Layer 2 of a small transformer language model trained on English Wikipedia (11 layers, counted from 0, width 128).
Take only the direct path to the model's output, skipping the later layers: a vector added to the residual stream pushes a token's score in proportion to its dot product with that token's output vector.

Output vectors of the tokens that the questions are about. A number n stands for n times 0.026.
"sh": -14 -13 12 -12 -8 21 22 3 33 -5 -4 -2 -18 -1 -6 0 8 -10 -18 -4 3 21 10 15 3 1 14 17 5 -10 8 -9 0 -18 12 -3 6 17 -20 5 -13 16 6 -10 -11 9 11 -12 -26 -2 -5 1 -6 7 -19 7 7 -11 2 -3 -4 6 1 0 11 -14 -8 3 -3 11 -2 11 -7 -6 3 9 19 -2 -19 -10 7 -3 11 0 6 -13 3 -13 0 23 -1 10 17 3 7 13 -2 3 2 6 -6 6 7 -3 -9 -2 -3 13 -15 -16 4 -12 9 -1 -27 -5 -9 -5 -6 -18 -24 -7 -8 -25 1 7 -9 7
" ": -4 -5 0 4 3 -7 11 0 -7 -11 -13 -6 -1 -5 18 -13 -8 -15 15 -4 -8 -8 13 -12 18 -2 2 -6 -11 9 -1 -6 3 0 -15 13 12 -8 5 -4 -2 -11 -9 7 -8 -15 17 -6 -1 15 1 10 6 -10 -11 0 4 -14 -8 13 1 5 5 8 -9 3 -7 11 -9 -10 9 -8 -15 -10 3 -6 -26 -5 9 -14 -7 -9 -22 -8 10 6 -7 -1 1 -13 -12 -6 4 10 10 -2 -8 13 -3 4 18 -5 9 11 8 -4 -7 -4 16 6 -5 5 -12 -17 9 -10 -11 5 0 -4 6 -3 13 15 -7 7 16 -6
" third": 25 18 -13 -5 -7 7 -15 10 -3 -3 9 5 -1 6 -13 17 -8 -1 -2 -16 1 -9 -9 -3 23 1 -20 -3 -18 12 15 -1 3 8 -6 9 -7 14 -23 14 9 14 6 -16 -7 -6 -18 -3 -12 -15 -21 -4 4 2 -2 -9 0 18 8 6 -8 1 1 -20 1 2 7 -21 -18 20 -4 3 5 2 -14 -9 5 23 -15 -4 12 6 -13 3 -1 -13 7 -6 -1 -2 10 -2 6 -12 -11 -5 -2 10 -11 6 -5 1 -4 -9 8 6 8 16 5 15 17 -13 7 9 -18 2 8 2 1 6 7 -16 -20 -19 19 -4 13 11
"ty": 25 -18 7 -3 -8 4 4 16 -7 -1 10 15 -22 11 -9 11 -6 -10 -11 -4 -7 28 -10 5 -2 3 7 11 0 -17 9 -20 1 5 -12 6 -3 19 -9 -4 -1 -14 20 -19 13 10 -5 6 2 9 -14 12 3 9 17 23 -20 12 24 10 9 17 10 12 5 21 -16 0 0 6 2 -10 13 -28 -13 19 11 0 3 -3 26 10 10 10 4 -13 8 -17 1 3 -11 24 -10 -34 -2 11 -5 0 -17 -3 19 19 13 7 -11 -22 4 -21 -19 -1 -8 -12 -5 6 -17 26 12 -8 -7 -2 -8 7 -22 -33 15 -15 -13 -19
" game": -3 6 -15 -16 8 -2 -19 17 10 -3 19 -1 -8 3 -3 0 -12 -7 -16 -7 28 -8 -6 3 32 5 -11 10 3 -13 19 11 -17 5 10 12 -22 13 -14 7 -7 9 5 -16 -4 -8 -18 1 -1 -12 -12 0 -5 -16 1 13 -4 19 12 5 -10 -1 -17 -5 -3 -4 8 -18 -23 -1 -23 -16 9 18 10 19 1 6 -6 -10 -16 -5 -10 19 -2 -7 10 -7 0 -2 10 -10 13 2 7 -5 12 -1 -11 1 -5 -7 13 -9 3 20 10 10 -1 -6 2 10 11 -2 16 -13 3 -2 -1 4 -6 -3 -11 -3 9 3 -12 25
"shire": 15 11 -26 29 -21 7 16 -4 22 16 2 -2 17 25 -1 3 13 24 -7 -17 13 13 1 8 22 19 -1 17 11 -18 -1 18 6 -22 -5 10 14 11 0 9 -15 12 11 -41 10 29 -37 1 11 -33 -12 -2 14 13 -1 16 -9 14 4 -28 -22 -19 -22 3 34 -6 7 12 -1 7 17 44 28 5 -24 36 15 13 16 -5 19 -10 3 5 -15 -3 1 -9 -1 9 -3 11 4 -28 -2 11 6 7 12 -3 0 11 -18 -15 -17 2 -5 -13 -22 -23 -4 -27 37 30 -30 -4 14 7 -12 -4 5 33 -6 -16 18 28 -10 4
"range": -1 11 -10 -10 3 12 12 10 -2 -8 3 -9 25 6 -16 1 10 -1 -25 0 -3 18 2 -10 2 -8 4 -24 2 -6 23 4 -16 17 0 27 5 35 -10 34 10 38 -10 -1 22 -9 -8 18 -11 5 -12 2 -13 -7 -22 21 2 4 18 -1 11 5 -10 0 0 -5 -13 -13 -5 24 -27 24 -3 6 -4 -5 36 10 -10 4 25 2 -5 9 -1 -2 27 -3 0 10 24 26 -14 -12 11 5 3 3 8 6 1 -3 -8 6 -16 3 -1 3 -21 -16 -3 -18 0 9 -18 12 -3 1 -12 0 -2 27 -16 -29 6 1 -13 0
"ꦒ": 11 39 -44 -20 -23 36 -28 3 14 20 66 17 19 31 -56 56 -4 33 -28 -22 29 -15 -55 -8 28 19 -39 33 -7 -39 16 29 -27 4 3 31 -43 45 -25 -4 27 38 21 -48 21 41 -79 21 10 -62 -19 -25 -3 -14 -6 26 -29 43 33 -59 -9 -27 -27 -26 17 -42 30 -38 -55 22 -16 22 46 36 -20 20 94 46 -39 52 29 36 35 35 -31 -32 23 -31 -9 57 33 33 6 -25 -8 17 36 -7 -36 -15 -26 26 -42 10 -21 32 10 24 -42 -10 27 -12 26 47 -9 29 18 -31 -13 10 -8 10 -50 -47 39 -22 -20 34
" type": 18 -2 -14 -14 -14 13 20 11 14 -17 5 -1 22 -11 1 21 -9 11 -5 -12 7 -6 -9 -4 8 12 -9 23 -2 -20 21 7 8 -8 -15 17 -10 2 -9 -5 10 2 5 -16 6 4 -27 7 -8 4 -28 0 14 -17 -2 10 -10 0 -6 -12 5 -20 -3 -12 13 -19 9 3 -2 5 -18 -11 -7 0 -14 8 8 13 19 9 -10 3 0 17 -9 -25 -5 -13 0 -5 11 -3 6 -13 12 -6 -16 3 -24 7 -14 16 -26 13 -7 17 8 -6 -12 12 6 5 7 7 -12 1 13 4 6 13 -24 4 -19 -3 -2 -2 -20 9
"ea": -11 13 18 5 -10 8 19 10 19 -12 3 5 5 9 9 -6 -9 1 -5 1 9 16 -26 4 13 6 -8 -6 2 -3 13 11 -3 -5 -2 7 1 24 -13 23 -4 -5 9 -13 7 5 -18 1 5 2 9 8 25 7 9 -3 -1 0 7 -5 1 -12 -4 -7 -9 -11 -17 15 -1 5 -3 18 28 0 4 5 23 -11 10 7 20 -9 -23 -4 -2 -12 16 5 0 -14 17 -6 -33 -22 9 27 2 -16 3 -10 -10 -16 -5 -15 6 1 26 15 0 0 -5 -17 -15 11 10 31 8 -21 17 1 -21 3 -1 -11 5 4 -6 -5

Output weights of attention head 2. The head adds the sum of these rows, row i times number i of z. A number n stands for n times 0.014.
o0: -42 -23 -13 0 0 -4 -21 -21 -6 -35 -12 8 -1 -1 -33 64 2 29 -7 21 -12 -12 -10 -7 -11 26 -12 3 -14 6 7 26 -22 -43 0 -3 3 9 -7 21 -3 -23 13 9 10 -10 -11 -1 -4 64 43 4 1 5 -38 5 18 40 16 1 -18 15 21 26 16 11 -34 -5 -7 -8 -8 12 3 -23 -16 0 92 17 -24 3 4 23 8 2 -26 11 -11 16 -25 -31 42 -7 -29 -18 51 -22 29 17 20 -10 -4 15 -4 26 10 33 14 5 26 -18 -8 -13 18 3 -1 -44 6 -8 29 24 20 -31 1 -10 0 -31 15 31
o1: -27 0 4 -12 16 16 -13 6 2 1 2 -9 6 -6 -27 -13 -2 -61 -17 -4 3 22 -59 16 -10 -23 -2 13 -37 -1 -11 -32 -29 38 -14 -10 -8 -1 -10 14 1 -18 38 -1 -10 13 9 9 -15 -25 13 0 -11 -5 -10 -35 -2 7 -50 -14 11 -15 -49 23 -19 -20 19 -31 -4 -35 22 -19 -21 -11 -26 19 -23 7 -3 36 2 31 26 -8 27 -26 -37 0 -27 36 -28 21 1 34 3 18 13 6 22 6 -1 -29 -5 -45 -11 22 -24 20 -7 -20 -10 5 -10 8 32 -22 -25 -38 -10 2 39 0 3 19 -5 -31 20 22
o2: 15 7 -23 -15 8 11 -77 2 -7 -4 -20 0 16 -9 55 -1 8 -27 -17 -25 -14 29 -17 4 -2 1 3 -23 10 -17 -5 -2 -7 -16 -3 -10 -27 -12 -30 -1 10 25 6 -22 -5 1 6 17 28 27 -8 -35 -46 37 10 25 -21 25 30 16 -20 -16 24 -11 -36 30 33 -30 3 25 5 -22 11 1 -35 -2 -5 3 -27 13 26 11 -21 -16 8 -16 11 -4 -14 22 6 9 -23 8 -5 22 35 6 -35 -5 37 -28 -1 -13 -10 4 -3 28 -24 23 -19 -23 -29 17 -16 -39 -6 -9 10 3 11 -8 1 -13 15 -28 5 -3
o3: 22 -19 40 43 23 -9 13 18 -16 -21 19 -14 34 5 -11 4 25 46 -22 24 -16 -34 -24 -13 -26 19 52 16 29 -1 -33 19 -27 10 -5 19 32 -4 36 -9 23 6 27 13 -45 49 6 4 -34 8 -41 21 -19 11 -1 -15 0 -2 -37 22 44 -8 -41 -36 21 -15 -37 24 -19 -7 -9 9 20 -36 11 23 22 -24 -16 2 -4 1 -16 33 -10 24 -8 -9 -45 8 -33 15 41 10 12 17 25 -19 48 22 0 -2 0 53 -14 -21 -16 15 -38 0 -32 0 38 -17 -3 -24 -38 18 1 27 -40 -3 2 -11 7 44 -6 -23
o4: -52 11 -28 0 54 1 -21 19 11 -18 34 1 -2 15 5 11 -4 -23 42 -14 -38 1 5 8 33 -22 27 32 -1 39 -2 -23 -11 -27 15 -47 26 -26 -14 -1 3 -19 -13 -5 47 -23 25 19 41 -11 -1 16 -4 17 11 -23 -2 -19 2 -30 32 30 -11 -6 3 -20 33 -45 -37 -10 -3 38 41 -23 25 16 -4 -15 -1 3 19 -1 -51 -48 23 -2 -17 13 -1 5 -41 -14 -4 -22 -24 -14 -13 16 -21 -63 13 34 9 -13 -1 -3 -31 -13 -10 -17 -21 12 6 27 30 15 4 -30 13 7 18 28 24 30 40 -11 37 7
o5: 5 9 10 6 16 34 -2 -54 -18 9 -20 -24 47 -28 59 6 21 -7 3 14 -4 -34 -1 -51 -9 -1 7 -36 -16 7 15 22 18 10 -11 -6 -31 -13 32 -8 2 60 9 -8 -25 12 7 2 8 -3 20 -25 4 25 16 -24 -9 -12 -27 -14 37 -17 67 31 -2 13 -10 2 -22 47 -7 -2 50 -4 10 10 -35 -35 9 37 -16 5 -8 24 -12 34 3 -18 -9 -48 17 43 14 -20 -7 -9 17 15 2 -9 30 -31 -19 -35 6 -24 0 -42 12 28 -20 -16 -22 -9 -18 16 -13 -35 -9 -3 11 24 27 -16 15 -9 -31 -22
o6: 9 -15 0 38 4 -14 0 -10 -8 -30 25 17 -49 -2 5 -11 -10 -5 16 -14 -20 6 21 13 16 -26 34 23 -11 3 -6 -14 2 -19 20 16 36 -1 7 -5 44 5 18 25 -12 1 0 -13 17 12 -10 -3 -2 -2 -5 15 -1 31 -16 -20 3 16 -5 20 7 0 -23 0 5 0 -13 -19 31 7 12 -24 28 14 33 5 -27 33 0 -8 -25 10 4 -48 -38 -7 -10 39 1 -38 -32 12 10 8 15 11 -5 -39 28 -33 7 -8 8 15 -24 -6 -7 15 18 0 41 -67 -22 -56 -1 38 -7 6 23 22 14 -11 24 28
o7: 1 -14 -48 -37 20 -32 -6 -2 6 3 38 -5 -18 -22 17 -21 -9 -3 6 -14 10 43 -4 21 24 38 11 17 8 -14 -24 52 4 -24 -5 -1 3 -40 -33 7 17 -7 -44 1 52 -8 -5 5 -2 -27 -5 11 -19 -35 16 -12 -21 -6 -46 9 -8 5 9 -7 29 26 -16 -5 20 -14 14 4 -6 -38 6 23 9 16 2 -23 -5 16 9 -5 13 -4 -4 15 -15 -10 -18 -47 32 13 5 12 21 32 15 9 36 -6 -11 13 -13 -27 -2 -26 -20 0 -13 22 28 12 39 -16 0 -27 14 -10 -16 -8 20 -25 -21 -6 -13 13
o8: -23 17 42 2 -24 53 7 37 -1 -14 -19 -11 -75 -2 -2 4 -5 18 22 -4 1 -23 22 -13 7 10 -11 9 -36 11 -2 5 -18 3 14 17 -20 -1 -6 23 -18 11 -9 -14 15 -28 37 3 -8 -13 -26 -11 0 51 -6 -26 -7 -18 9 26 -6 1 -24 -5 2 -14 -2 -21 1 12 -15 17 27 3 -5 6 -12 10 15 -45 -17 -33 -2 -7 13 2 39 -56 -11 3 -7 -42 9 11 16 5 8 -7 7 24 0 -4 -1 3 8 -23 38 -3 -40 31 18 50 21 -14 -17 -40 -25 7 56 10 -21 -6 38 11 -16 11 -18 7
o9: 40 -39 15 3 4 11 40 -46 -21 -34 -4 -13 -8 4 19 14 26 -35 13 -6 8 3 4 -28 22 -5 8 19 29 35 41 -28 10 3 -1 7 -13 -17 4 9 29 40 -13 11 17 -15 24 -13 7 17 0 13 9 24 -1 -8 -7 23 -5 13 -41 37 -13 6 -44 22 10 -24 42 7 -37 25 -2 16 6 16 -25 8 -15 -17 -31 -19 -17 -21 24 16 -11 -16 27 15 42 -20 -13 -18 44 -40 -10 22 -8 14 6 7 11 6 -2 29 0 -38 3 -5 -52 -1 -21 -1 -5 -11 4 23 -25 -4 22 11 -2 -34 30 25 32 20
o10: 18 24 -45 37 32 7 36 -22 10 7 -12 16 18 20 25 14 6 -15 12 -35 -35 11 -3 -23 26 -14 -19 10 3 -1 5 25 2 -24 1 -9 -6 58 -20 -26 -12 25 -39 -4 -10 37 31 25 -40 31 -3 -17 32 18 -12 6 -15 20 54 -8 17 7 6 2 -25 -22 -6 -26 -17 -9 22 27 1 -7 -4 -25 -16 12 20 -6 11 -1 -8 -21 31 46 20 -10 45 -45 35 -17 26 11 2 -13 -27 49 9 21 49 9 9 -33 6 -7 19 18 -20 -18 -1 -41 -27 8 -2 37 -13 -25 -10 -10 7 35 -12 -10 -3 -38 -10 4
o11: -7 -12 40 46 26 17 25 -11 13 -30 10 3 32 8 10 -10 -4 -5 -1 18 -57 -36 -25 -1 -37 -15 26 -41 0 18 16 43 -41 -31 -5 22 20 9 0 -34 23 -11 -19 -50 -3 28 29 19 14 -2 22 28 4 -6 14 48 9 -2 -11 32 21 -13 -12 19 26 27 -11 2 41 8 19 -21 55 -11 21 -1 -43 23 -5 -25 13 -20 -8 -38 8 3 -8 -5 -9 -9 -4 -13 8 -15 -26 -15 35 16 -6 -27 -19 -8 -1 2 -41 10 56 -30 2 21 4 17 -15 -14 -41 -23 -14 -14 22 27 5 -25 -50 -5 12 9 -46 -18
o12: 13 -20 -52 -35 11 -27 -1 -9 19 1 28 2 31 34 10 2 -27 -1 7 -3 -58 -14 -7 -36 18 8 -11 14 -13 30 -1 -40 8 -3 15 -18 -33 7 15 -45 4 -1 -12 35 -5 15 -18 40 24 -1 5 3 12 -19 -18 12 -16 3 -16 -1 41 18 7 3 33 24 30 10 -56 10 6 -14 15 -11 -35 4 7 10 56 29 -16 -53 15 40 14 -7 16 -5 -46 34 -8 -8 4 14 21 -9 -33 -2 -16 17 -2 -10 -39 5 -10 2 -22 -3 -4 -13 3 7 -6 12 -11 1 41 -17 31 -14 -14 10 -13 8 -16 -10 28 -6
o13: 58 -14 -22 -21 3 -3 -21 6 -21 -5 0 -4 -24 -33 25 -5 -3 -9 -1 -32 7 12 -12 28 33 -28 -2 -8 -12 36 32 9 -1 -41 60 15 -15 18 14 -34 -14 18 -9 10 35 1 -21 -14 0 8 -32 13 -15 28 -40 -13 32 18 8 -12 16 -21 25 -16 34 11 43 1 -31 20 25 18 1 -21 -22 0 -22 -29 -2 24 -11 14 5 -60 -19 -16 1 16 -9 -61 -3 -17 -29 -17 18 3 14 22 -10 7 -6 0 10 -7 3 -4 -12 13 12 -16 -3 -6 -55 22 -17 -9 -1 -21 31 1 -25 8 18 -23 2 0 11 -15
o14: -29 1 15 -9 -12 -21 14 5 -12 -16 -11 -27 17 -10 -17 6 -10 23 -4 12 -16 -17 -29 -20 36 0 23 -28 -19 4 -3 25 -31 11 -34 16 8 4 -11 10 17 -10 12 -17 -5 35 74 -22 17 29 -31 5 -22 11 -28 15 8 -14 -1 -51 14 -25 6 -38 -7 -7 -13 -2 21 30 27 -3 -22 21 18 -7 12 -24 5 -21 -17 1 23 8 28 2 -6 -7 14 -52 25 4 39 21 40 28 7 11 -3 -55 34 -41 28 16 22 31 -6 42 -25 -23 -3 2 -6 20 -4 -1 -40 24 20 -14 5 2 28 6 29 -5 -8 16
o15: -4 28 -41 -19 4 -50 5 -17 23 27 25 -13 7 -9 -7 16 -23 16 2 22 -12 11 48 15 18 21 -18 9 -9 -37 -35 -9 7 1 36 19 -44 -20 -28 15 32 -3 18 21 41 16 35 -21 -2 1 28 68 -19 -34 21 -19 16 16 -18 1 21 31 0 28 -7 -44 -19 -15 -29 29 -28 -21 14 -39 -33 13 41 -28 -19 7 7 10 -21 -17 -2 14 -4 5 -41 -24 -1 9 15 12 12 10 3 -9 15 5 13 7 25 -9 0 19 1 27 20 3 -57 -9 -20 -17 -36 -37 1 7 -13 -27 10 20 21 -20 20 -18 -19 35
o16: -10 36 -1 -28 3 56 -3 -19 -1 -24 3 5 22 -2 38 3 46 12 -4 22 -7 -3 -13 -6 12 21 -5 18 -3 -24 48 1 -10 1 30 50 19 8 26 12 1 43 -13 -27 7 -2 -12 -4 -7 4 47 8 0 12 -21 52 -20 -5 33 42 -40 9 1 53 -6 15 -10 -48 8 19 1 18 2 36 8 -3 36 -6 -37 -19 2 -18 -31 -6 11 -2 21 -15 41 -2 43 18 29 -47 -3 22 -12 11 -88 5 33 -13 -30 -11 -34 -15 26 -2 -22 12 27 -22 -42 -9 23 4 -43 -12 63 -3 -44 -37 -35 -12 3 -20 -27 13
o17: 44 -6 14 3 -15 -3 25 15 43 -17 25 -13 2 34 12 11 13 30 -4 -26 3 -6 11 4 -21 -10 -11 -14 -22 23 5 20 -30 -25 -10 -5 12 67 -14 23 -37 -55 72 -17 -16 22 11 6 -7 7 -5 -36 20 12 17 15 -3 48 45 -20 15 21 25 9 32 -21 29 -4 -31 13 25 -4 -13 19 -39 15 10 -26 13 2 -17 -32 -58 46 -2 17 44 2 -13 8 43 4 -31 22 -30 5 -19 -26 -18 -2 6 3 -14 -18 -16 -10 -5 3 -13 -20 1 -19 3 9 -4 11 -18 1 27 14 9 -1 43 -1 8 1 -16 19
o18: 15 -24 25 -1 -38 -4 8 -53 4 2 22 -28 26 2 23 20 -21 5 -6 26 -13 -8 2 -20 -6 -5 17 -5 18 -9 -5 -23 10 8 -10 -50 -12 1 -3 -16 29 -26 12 -23 15 26 -5 18 11 18 -7 -10 -8 -16 7 -27 -8 21 2 16 -28 18 57 -27 8 -4 20 -7 5 9 -3 8 29 20 -8 -48 -20 21 2 -39 10 0 -4 46 -23 -6 12 -10 1 14 37 15 57 -29 -24 14 1 3 -40 -27 -11 -23 -24 1 13 -17 -14 28 13 -17 5 15 26 -10 3 16 -1 11 -33 4 14 -1 14 10 -9 16 43 -6
o19: 37 -22 2 -7 -54 8 -2 -7 11 -15 -15 -20 17 17 -6 22 6 -21 -11 -11 -44 3 26 -17 27 13 10 -10 16 0 -6 -9 -8 44 -28 -9 1 36 -2 -3 2 1 -34 6 -7 -21 22 10 3 14 -6 28 13 22 25 4 10 20 -32 -23 -4 -22 -10 48 44 -12 -7 13 2 3 9 10 -25 28 -7 -6 -2 21 18 19 19 23 -27 62 12 -7 -2 -19 -28 -11 7 1 -7 -21 -6 19 15 -6 16 -14 -12 5 19 31 -37 -12 -24 -28 -12 -16 -8 17 14 0 11 -16 22 1 0 -2 -56 -8 -1 29 4 30 1 2
o20: -18 -19 20 23 -1 11 6 -10 6 -2 0 50 -2 -21 -42 24 4 25 -18 5 9 13 16 13 -31 -20 -46 -3 -21 23 13 0 -12 -12 -8 -12 40 1 22 34 3 6 -22 -3 19 17 31 -15 44 6 -7 6 37 -19 -8 3 21 15 8 -33 -39 26 32 -18 -6 30 -12 -17 12 -9 -27 1 53 -29 -1 13 19 -11 -5 2 -21 -20 28 -9 -54 18 19 -20 8 10 25 3 5 -22 7 -31 -16 33 -19 46 -36 -17 -10 -20 6 -8 3 -20 -17 18 21 6 -19 27 -4 -4 23 42 8 23 24 5 -15 -14 -10 7 -51 0
o21: 0 -21 11 14 12 -42 -39 -6 54 36 -7 -11 26 4 -40 14 -14 1 -9 19 3 -7 -21 39 -17 -16 -46 -10 -28 15 5 -17 -5 -15 52 -38 -5 19 21 -10 0 -20 38 23 5 -49 18 -36 9 25 7 -18 14 -16 11 -9 -17 27 -21 19 -47 9 20 -6 -14 -36 -26 -5 20 35 -16 3 1 -4 15 -4 10 -1 29 -32 12 15 7 2 -17 -32 15 4 2 14 -7 -7 10 29 -39 -20 -2 19 2 13 -30 10 4 -26 -18 -24 9 2 23 31 35 10 -14 24 -7 -27 -10 -31 4 23 -4 17 19 -13 -23 1 24 -25
o22: 10 -14 24 -13 10 -7 11 15 -15 -18 -25 -15 -7 -22 17 60 7 18 15 26 12 -5 34 14 28 7 27 -6 11 30 5 -5 2 -15 -6 -1 -19 11 -12 -5 20 -4 19 -15 -6 -12 19 22 -20 19 21 0 22 26 17 -43 4 15 -20 -27 13 -22 -28 8 -2 14 42 0 34 48 -15 -15 -16 -40 -11 49 -15 18 33 16 3 -8 -6 29 -4 -25 26 -2 -7 -35 1 -20 -8 -7 -14 16 10 38 26 -16 17 -27 21 -13 17 -9 -11 -6 6 -41 -40 24 30 -36 13 -27 -4 17 -7 39 -46 6 0 19 42 -58 5 -41
o23: 3 -16 15 30 -19 -35 5 29 45 -46 -6 4 14 -9 -3 -2 -13 -14 27 17 17 7 -19 21 23 -32 -8 -9 34 10 -59 -17 -20 40 72 -18 -6 13 1 -16 16 31 38 6 5 -1 27 -5 -13 10 -28 -5 -9 -32 -8 18 22 -5 -23 6 13 20 8 11 -13 19 -36 45 13 -20 2 -23 -23 -11 -10 1 23 -6 29 10 9 9 26 2 17 -7 21 -27 -19 8 13 -5 -6 -11 -5 29 -8 -7 -9 50 14 -15 14 -4 -18 -21 5 9 -27 21 5 10 -20 -5 8 -72 -4 -31 10 24 27 54 18 -2 -33 38 36 9
o24: 13 7 6 5 30 10 29 -52 27 -3 1 14 15 -28 0 16 -42 21 -13 -12 -6 41 -24 0 -30 15 15 -7 21 -2 -9 -13 30 12 -2 9 -27 -23 -19 0 3 -4 -29 29 12 -17 -6 31 -1 17 13 22 -27 32 39 -13 39 20 14 -33 41 2 13 -7 7 4 -5 -22 -1 22 30 41 -29 -22 4 -41 -20 -11 -21 7 -20 3 -38 27 2 15 2 28 0 44 8 -4 6 65 -7 -2 -11 22 -12 4 -10 -14 31 -4 -10 -19 -17 -33 -20 -21 11 -5 -18 -11 42 39 8 0 24 -20 -9 17 -8 17 -22 27 -11 -41
o25: -13 -21 27 -11 -32 28 -18 29 -15 -42 13 22 -7 0 -19 -49 12 24 -7 1 -23 -37 -14 -26 9 49 -11 -9 41 -19 -7 -60 -38 -16 -1 0 29 -27 8 -20 -15 -30 -16 1 7 -20 -17 24 -2 -2 20 -24 5 -3 3 22 -1 -8 -2 -23 -13 -25 18 -16 21 -3 33 71 -11 -22 -18 -1 7 8 32 11 -3 -21 -16 9 37 -9 -43 26 27 -2 4 30 -7 15 17 -4 19 22 16 45 2 31 12 21 -1 -26 0 -2 20 -16 -25 -29 -18 19 1 2 -13 -18 0 7 -20 -17 -6 3 44 -5 26 -14 9 41 4 7
o26: -28 -16 -19 -5 10 -28 -18 13 -20 26 -4 5 -28 -17 -7 4 35 -2 5 -66 29 21 1 3 -2 -21 21 -2 -6 3 -25 -43 0 16 -20 -7 -19 -18 1 10 -19 -26 -28 47 -7 5 12 3 8 -46 25 25 2 -2 -4 -14 -5 -34 -7 16 29 -5 -38 -62 11 1 -5 15 -2 -17 26 -31 9 -8 1 2 -21 -5 9 48 16 -6 34 -19 33 -6 10 6 12 -23 -29 28 -23 31 -3 -17 -30 24 -7 13 -15 44 -5 0 -44 1 -51 57 -44 -21 -50 1 -46 5 45 -23 -21 14 53 -19 -3 -25 14 -19 -5 17 5 12
o27: -3 -32 -2 3 -26 -28 -5 1 2 6 7 -21 31 10 4 -11 49 11 10 11 16 -33 -24 15 -38 -15 -6 -35 15 14 -15 41 5 17 27 -18 -35 -6 11 24 14 -17 -16 10 11 5 23 -16 -2 -19 -11 17 6 -6 12 2 -7 3 40 30 -21 8 9 -13 -15 19 2 -17 16 -8 16 33 -15 37 6 -44 -24 -29 -3 -40 -16 9 12 7 -24 30 -15 -21 51 -11 -30 -5 22 17 30 6 -4 -8 -4 1 27 -8 -38 -15 -40 -20 -1 -27 -7 -9 32 25 24 1 -10 37 -36 26 51 7 29 -20 -6 -1 -11 -22 15 64
o28: -4 57 -33 6 -38 4 -2 -32 15 -2 16 -14 -43 -6 -48 17 -16 11 30 2 -1 -4 -18 5 -2 19 2 -14 16 0 -18 -11 24 14 -28 -32 -19 32 29 -10 -1 -28 21 56 -6 25 -14 -21 -8 -9 -8 24 -27 -4 -18 -40 7 28 4 -18 -15 0 5 -60 -1 -17 17 2 18 26 20 8 6 12 -32 -8 37 2 -13 -1 27 37 -3 -25 -2 -12 -26 19 -31 25 -1 -4 -15 -10 -37 11 -5 17 -36 -1 11 -23 -30 13 8 20 25 18 42 -24 -16 -11 -5 -11 27 -20 4 0 -23 -46 17 31 6 -9 9 -28 -14 30
o29: 24 -11 23 19 -30 -27 14 32 11 -7 -10 -30 -27 -24 -19 0 -11 13 -18 -22 21 35 11 19 -11 6 50 2 45 -13 -32 32 43 29 18 29 -12 6 3 -11 18 -29 -19 -16 11 -21 36 16 21 28 0 20 -12 -37 16 -8 5 -21 13 3 33 -27 -12 4 -16 16 -5 -11 -4 7 8 -20 0 3 45 2 -6 -32 -16 -17 -33 -4 15 -21 33 23 -17 42 28 -26 -16 28 8 -25 -28 20 -8 -15 -21 0 -33 -13 -1 -11 43 13 16 -3 -26 44 -9 14 -14 5 -14 -27 7 14 19 -26 30 -1 18 41 13 13 -21 13
o30: -30 8 49 -35 -38 7 14 -12 13 -1 -6 -6 12 -32 13 12 6 -5 -27 23 33 -3 -8 -29 -20 -23 -6 -21 22 11 12 2 45 1 1 -4 8 -19 11 4 -17 -35 -17 24 30 12 22 -23 9 23 -16 -19 10 -29 23 -5 -5 -2 33 -4 -7 -2 22 16 -17 -24 1 -5 3 28 0 -3 8 -16 -16 12 -27 -20 -20 -22 19 2 6 5 -12 -25 -5 -5 11 0 -18 -12 -11 4 3 3 -1 41 18 12 19 4 19 -10 -24 -19 19 -37 -5 8 -23 23 9 3 10 -4 42 12 19 -5 -2 -18 25 -28 1 -23 18 -56
o31: -1 -7 9 10 -7 -19 78 -22 67 2 25 2 18 53 7 -17 41 -28 -8 -32 1 -32 20 -46 18 -29 4 -32 -22 19 5 -6 -21 -4 3 0 -1 -2 -53 39 8 -18 3 -1 -4 -7 44 34 -27 23 14 13 -17 -20 -4 15 35 -14 -11 -3 14 54 7 30 31 -6 9 6 -1 5 -34 48 3 3 -22 0 19 6 7 32 21 22 18 37 19 -9 45 5 30 25 -9 21 1 -8 0 5 -36 21 36 42 -37 -19 -36 50 48 -10 -9 -17 3 -9 29 -21 -35 -3 1 28 10 26 8 -11 -36 -18 -15 -18 -9 -37 16 -22

Each question shows a token from some text and the vector z that the head gathered there. A number n stands for n times 0.016.

" K": -13 -9 -6 -9 -6 5 -4 5 0 -7 2 -5 0 -4 6 15 12 -5 18 0 3 -3 -3 9 -6 -3 -11 6 -12 11 -13 -4
Which three tokens does it push up most, strongest first? " game", " type", "range"

"th": -7 -10 5 0 -9 12 -6 -5 1 -4 3 5 -3 -4 11 2 2 -6 3 -4 3 -5 -3 0 4 4 -14 -4 -7 0 -9 -9
Which of these tokens does it push down most? "sh"

"im": -1 -3 37 -12 -21 1 16 -7 17 14 25 -6 5 4 -9 2 -6 8 12 2 7 -8 -6 1 -1 -4 -6 5 -29 -22 3 -7
Which of these tokens does it push up most? " third"

"y": -6 0 -14 13 -13 1 -7 -4 -1 -2 3 -3 5 0 3 -1 8 4 -6 7 1 -10 2 -4 0 -9 2 -2 -14 -3 5 -3
Which of these tokens does it push up most? " type"

"va": 3 0 -19 14 7 -4 -4 1 -11 -9 -24 17 5 -8 7 -16 23 6 -25 7 6 14 -5 -11 -11 18 -30 3 2 -4 2 7
Which of these tokens does it push up most? "ꦒ"

" New": -17 5 2 -6 -6 -5 4 -6 1 -10 4 1 -6 2 -2 -3 8 -13 19 -2 5 -8 8 5 6 0 -15 -6 7 -2 -10 -5
Which two tokens does it push up most, strongest first? "ꦒ", " third"

"at": 2 -6 -5 -2 -10 1 -4 -4 6 6 -1 -7 -2 17 4 -3 -3 2 12 17 -1 -6 -4 10 -3 6 -17 12 -7 -13 -6 -16
Which of these tokens does it push down most? "ty"

"2": -25 -7 -3 20 -4 1 -11 -5 5 1 0 2 -3 -4 -6 -16 10 3 9 2 6 4 -7 1 -2 -18 -15 6 -12 0 2 1
Which of these tokens does it push up most? "shire"

";": -29 -4 -11 6 -14 -7 -24 -28 13 -4 28 11 4 6 28 3 -6 9 -10 -18 1 -21 -17 -18 -2 -7 1 19 -19 -7 -2 21
Which two tokens does it push up most, strongest first? "range", "sh"

"-": -20 1 1 -1 11 -5 -11 -17 5 -8 -1 4 9 -6 4 -4 13 -6 8 -5 15 -5 -6 1 15 -10 -8 -9 -26 -12 6 5
Which of these tokens does it push down most? " game"

"s": -15 4 -8 -8 -2 0 1 -2 -4 3 -9 -8 10 2 14 -6 29 -6 3 3 3 5 -4 -12 5 8 -17 -5 -14 -1 10 -11
Which of these tokens does it push down most? "shire"